Layer 8 of a small transformer language model trained on English Wikipedia (12 layers, counted from 0, width 96).
A neuron's activation on a vector x is GELU(weights . x), where the dot is the dot product.

Input weights of the MLP neurons that the questions are about. A number n stands for (n - 128) times 0.0032.
n47: 121, 129, 187, 119, 193, 118, 193, 106, 143, 110, 109, 118, 128, 97, 139, 182, 207, 92, 82, 71, 135, 147, 171, 118, 163, 144, 124, 108, 169, 126, 125, 112, 119, 137, 110, 136, 87, 93, 113, 83, 176, 164, 47, 177, 168, 139, 90, 91, 103, 164, 107, 124, 144, 212, 152, 137, 85, 162, 101, 86, 97, 76, 103, 68, 154, 93, 99, 162, 158, 143, 171, 108, 140, 103, 74, 71, 152, 71, 89, 122, 121, 72, 188, 70, 109, 73, 104, 153, 154, 162, 148, 238, 173, 129, 153, 174
n118: 173, 161, 144, 150, 133, 130, 136, 111, 106, 148, 149, 86, 148, 144, 155, 119, 134, 82, 130, 149, 119, 151, 120, 146, 91, 118, 73, 175, 99, 118, 154, 109, 92, 94, 133, 129, 113, 97, 170, 136, 162, 137, 109, 109, 91, 180, 98, 106, 94, 147, 150, 104, 111, 135, 82, 180, 111, 76, 134, 81, 111, 106, 136, 203, 149, 139, 160, 176, 153, 150, 74, 99, 118, 7, 132, 166, 150, 129, 105, 150, 118, 181, 115, 103, 127, 183, 124, 123, 142, 114, 88, 104, 104, 123, 140, 168
n171: 125, 153, 144, 69, 111, 179, 151, 104, 68, 113, 176, 87, 140, 120, 166, 140, 233, 100, 110, 172, 86, 102, 167, 97, 108, 181, 89, 120, 166, 153, 121, 106, 143, 161, 154, 95, 113, 84, 124, 157, 178, 179, 71, 106, 163, 149, 146, 132, 83, 155, 110, 163, 146, 65, 179, 204, 189, 105, 151, 110, 166, 73, 89, 157, 88, 121, 127, 102, 90, 165, 110, 156, 149, 112, 32, 118, 136, 141, 162, 120, 55, 85, 177, 101, 86, 138, 152, 128, 139, 104, 126, 148, 99, 102, 149, 140
n176: 155, 113, 86, 110, 179, 109, 123, 56, 150, 114, 124, 97, 57, 145, 153, 106, 161, 159, 76, 126, 130, 98, 174, 146, 76, 118, 92, 98, 91, 158, 65, 112, 132, 112, 144, 90, 141, 166, 49, 158, 198, 132, 100, 173, 191, 148, 143, 163, 95, 96, 139, 106, 223, 184, 135, 202, 196, 130, 100, 134, 174, 78, 96, 126, 53, 171, 164, 111, 154, 181, 77, 130, 140, 138, 133, 131, 160, 62, 133, 85, 150, 144, 159, 118, 160, 125, 139, 176, 188, 128, 142, 181, 110, 149, 150, 151
n183: 74, 128, 142, 55, 125, 121, 169, 107, 129, 85, 209, 90, 190, 91, 116, 167, 110, 132, 134, 143, 156, 175, 117, 87, 78, 109, 146, 94, 149, 138, 141, 63, 124, 179, 135, 128, 90, 104, 167, 175, 132, 171, 117, 114, 124, 187, 165, 103, 120, 170, 90, 171, 140, 134, 102, 129, 176, 177, 88, 146, 175, 63, 52, 133, 130, 149, 116, 91, 101, 172, 130, 163, 159, 114, 174, 111, 176, 92, 118, 204, 52, 115, 56, 97, 50, 192, 104, 124, 82, 130, 168, 138, 115, 139, 123, 143
n189: 105, 122, 173, 32, 155, 139, 158, 130, 47, 144, 88, 179, 78, 173, 117, 178, 129, 126, 151, 207, 186, 172, 109, 61, 123, 139, 107, 103, 182, 109, 135, 91, 134, 139, 120, 130, 92, 170, 64, 105, 118, 179, 121, 111, 195, 165, 163, 81, 173, 145, 114, 169, 223, 133, 150, 134, 83, 122, 66, 152, 168, 103, 113, 140, 103, 93, 161, 89, 199, 139, 41, 107, 145, 182, 128, 85, 120, 141, 135, 141, 88, 134, 103, 90, 148, 154, 91, 119, 152, 140, 94, 129, 105, 127, 106, 127

Each question shows a token from some text and the vector x that enters the MLP there. A number n stands for (n - 128) times 0.051.

"e": 125, 176, 140, 133, 175, 140, 78, 93, 125, 120, 111, 125, 184, 127, 136, 84, 138, 145, 112, 119, 119, 86, 118, 160, 115, 157, 139, 124, 98, 143, 119, 95, 120, 167, 108, 101, 174, 186, 105, 140, 164, 131, 105, 142, 102, 138, 129, 122, 123, 144, 120, 118, 65, 145, 129, 142, 107, 107, 123, 172, 169, 158, 110, 116, 146, 144, 87, 118, 121, 94, 146, 183, 113, 103, 136, 70, 89, 134, 115, 146, 121, 91, 145, 100, 132, 99, 129, 175, 120, 151, 127, 197, 135, 132, 145, 107
The three highest activations, in order: n47, n176, n171

"p": 127, 138, 180, 122, 147, 154, 189, 109, 96, 95, 135, 143, 118, 88, 154, 88, 103, 153, 130, 156, 119, 141, 137, 100, 154, 129, 152, 134, 126, 125, 190, 121, 155, 107, 120, 147, 183, 138, 99, 100, 103, 170, 99, 141, 88, 114, 162, 150, 121, 139, 127, 107, 90, 112, 154, 160, 120, 138, 160, 153, 117, 146, 164, 121, 132, 163, 78, 89, 161, 78, 121, 155, 90, 132, 88, 98, 142, 155, 91, 130, 134, 89, 135, 138, 142, 116, 114, 119, 138, 137, 114, 98, 126, 88, 106, 94
Which of these neurons fires most? n189

" J": 122, 142, 133, 142, 144, 115, 111, 111, 108, 82, 148, 147, 162, 146, 146, 111, 146, 141, 124, 150, 117, 140, 69, 82, 138, 124, 151, 99, 55, 97, 192, 147, 118, 146, 105, 134, 146, 104, 121, 124, 143, 112, 117, 149, 156, 81, 174, 127, 119, 142, 116, 143, 93, 107, 138, 98, 132, 96, 144, 129, 121, 124, 128, 133, 123, 154, 117, 131, 132, 188, 131, 168, 104, 113, 172, 74, 107, 167, 147, 146, 133, 134, 98, 96, 111, 94, 132, 174, 137, 146, 108, 173, 126, 125, 163, 90
The two highest activations, in order: n183, n171

"6": 101, 116, 166, 110, 134, 155, 127, 118, 124, 113, 101, 95, 110, 160, 150, 73, 96, 158, 92, 92, 130, 153, 120, 138, 116, 113, 145, 101, 94, 114, 160, 114, 136, 107, 168, 135, 172, 139, 128, 112, 115, 144, 174, 135, 113, 139, 125, 129, 125, 107, 144, 200, 63, 92, 163, 121, 129, 108, 148, 206, 105, 139, 131, 118, 129, 146, 146, 124, 170, 148, 138, 162, 116, 114, 162, 129, 124, 105, 110, 110, 95, 152, 81, 105, 110, 138, 140, 148, 152, 139, 94, 172, 153, 147, 78, 119
Which of these neurons fires most? n183

"2": 113, 134, 129, 136, 159, 145, 143, 130, 147, 104, 101, 114, 128, 132, 134, 55, 83, 149, 96, 93, 127, 166, 117, 115, 87, 122, 163, 130, 89, 104, 142, 112, 169, 112, 122, 138, 155, 161, 147, 145, 119, 125, 187, 165, 112, 118, 138, 135, 112, 114, 133, 178, 65, 79, 139, 115, 167, 120, 157, 206, 124, 137, 96, 119, 162, 139, 138, 116, 134, 168, 127, 156, 111, 121, 130, 127, 122, 111, 124, 125, 120, 142, 85, 66, 129, 121, 144, 140, 151, 137, 82, 139, 124, 153, 102, 133
Which of these neurons fires most? n183

"iv": 145, 160, 113, 135, 150, 99, 125, 127, 118, 98, 118, 149, 153, 133, 153, 111, 153, 167, 132, 147, 143, 115, 78, 83, 117, 135, 119, 158, 141, 134, 97, 96, 123, 160, 107, 126, 183, 166, 125, 164, 123, 158, 119, 118, 132, 92, 168, 143, 100, 91, 85, 148, 89, 26, 153, 106, 129, 134, 156, 174, 119, 144, 122, 146, 88, 130, 140, 137, 129, 131, 132, 120, 85, 118, 147, 145, 105, 167, 82, 131, 117, 94, 132, 127, 92, 120, 176, 106, 139, 120, 158, 165, 93, 116, 135, 133
Which neuron fires most, and how strongly? n171, at about 2.4

"ell": 134, 133, 140, 156, 151, 161, 98, 158, 39, 79, 134, 149, 112, 101, 88, 84, 119, 181, 97, 148, 147, 115, 117, 137, 158, 170, 118, 111, 83, 113, 123, 113, 148, 118, 117, 152, 179, 145, 124, 125, 129, 102, 109, 149, 161, 90, 150, 121, 142, 139, 125, 177, 120, 131, 89, 119, 88, 136, 158, 186, 135, 130, 150, 140, 134, 120, 137, 140, 169, 120, 113, 175, 96, 143, 163, 107, 117, 134, 106, 140, 118, 142, 101, 134, 119, 123, 115, 143, 152, 99, 138, 144, 126, 92, 122, 73
Which neuron fires most, and how strongly? n189, at about 1.7

" on": 126, 118, 141, 157, 133, 122, 131, 118, 124, 100, 120, 153, 130, 88, 171, 156, 119, 150, 97, 134, 169, 124, 139, 98, 132, 118, 143, 121, 41, 102, 128, 119, 160, 106, 110, 107, 203, 153, 84, 125, 120, 119, 118, 136, 115, 123, 183, 145, 119, 114, 124, 140, 85, 126, 137, 106, 151, 115, 116, 177, 115, 113, 101, 155, 138, 145, 145, 130, 103, 144, 144, 121, 76, 119, 150, 112, 87, 135, 107, 165, 139, 133, 96, 128, 135, 117, 135, 160, 141, 143, 140, 121, 130, 117, 180, 128
Which of these neurons fires most? n176

"L": 126, 122, 125, 146, 138, 142, 132, 143, 113, 115, 128, 97, 148, 172, 120, 119, 130, 154, 146, 160, 158, 95, 116, 155, 121, 125, 132, 132, 67, 95, 189, 134, 142, 150, 106, 140, 138, 174, 161, 152, 113, 149, 158, 110, 86, 133, 139, 78, 123, 132, 121, 142, 108, 124, 135, 142, 151, 123, 145, 176, 134, 115, 136, 144, 150, 115, 120, 100, 149, 126, 138, 144, 61, 38, 144, 119, 128, 161, 68, 125, 141, 88, 84, 124, 102, 122, 142, 119, 113, 160, 55, 142, 142, 147, 123, 67
The two highest activations, in order: n118, n183

"ap": 122, 144, 157, 146, 130, 146, 129, 132, 101, 92, 137, 87, 128, 119, 160, 119, 123, 200, 92, 171, 106, 120, 112, 133, 155, 132, 167, 152, 57, 100, 182, 105, 143, 120, 103, 113, 153, 143, 117, 99, 116, 176, 101, 120, 117, 120, 163, 131, 136, 170, 169, 145, 94, 101, 169, 149, 158, 144, 168, 131, 141, 122, 125, 120, 128, 113, 112, 132, 118, 112, 117, 109, 107, 112, 153, 152, 107, 141, 102, 156, 157, 159, 136, 114, 135, 136, 132, 90, 123, 135, 94, 90, 90, 100, 93, 102
Which of these neurons fires most? n118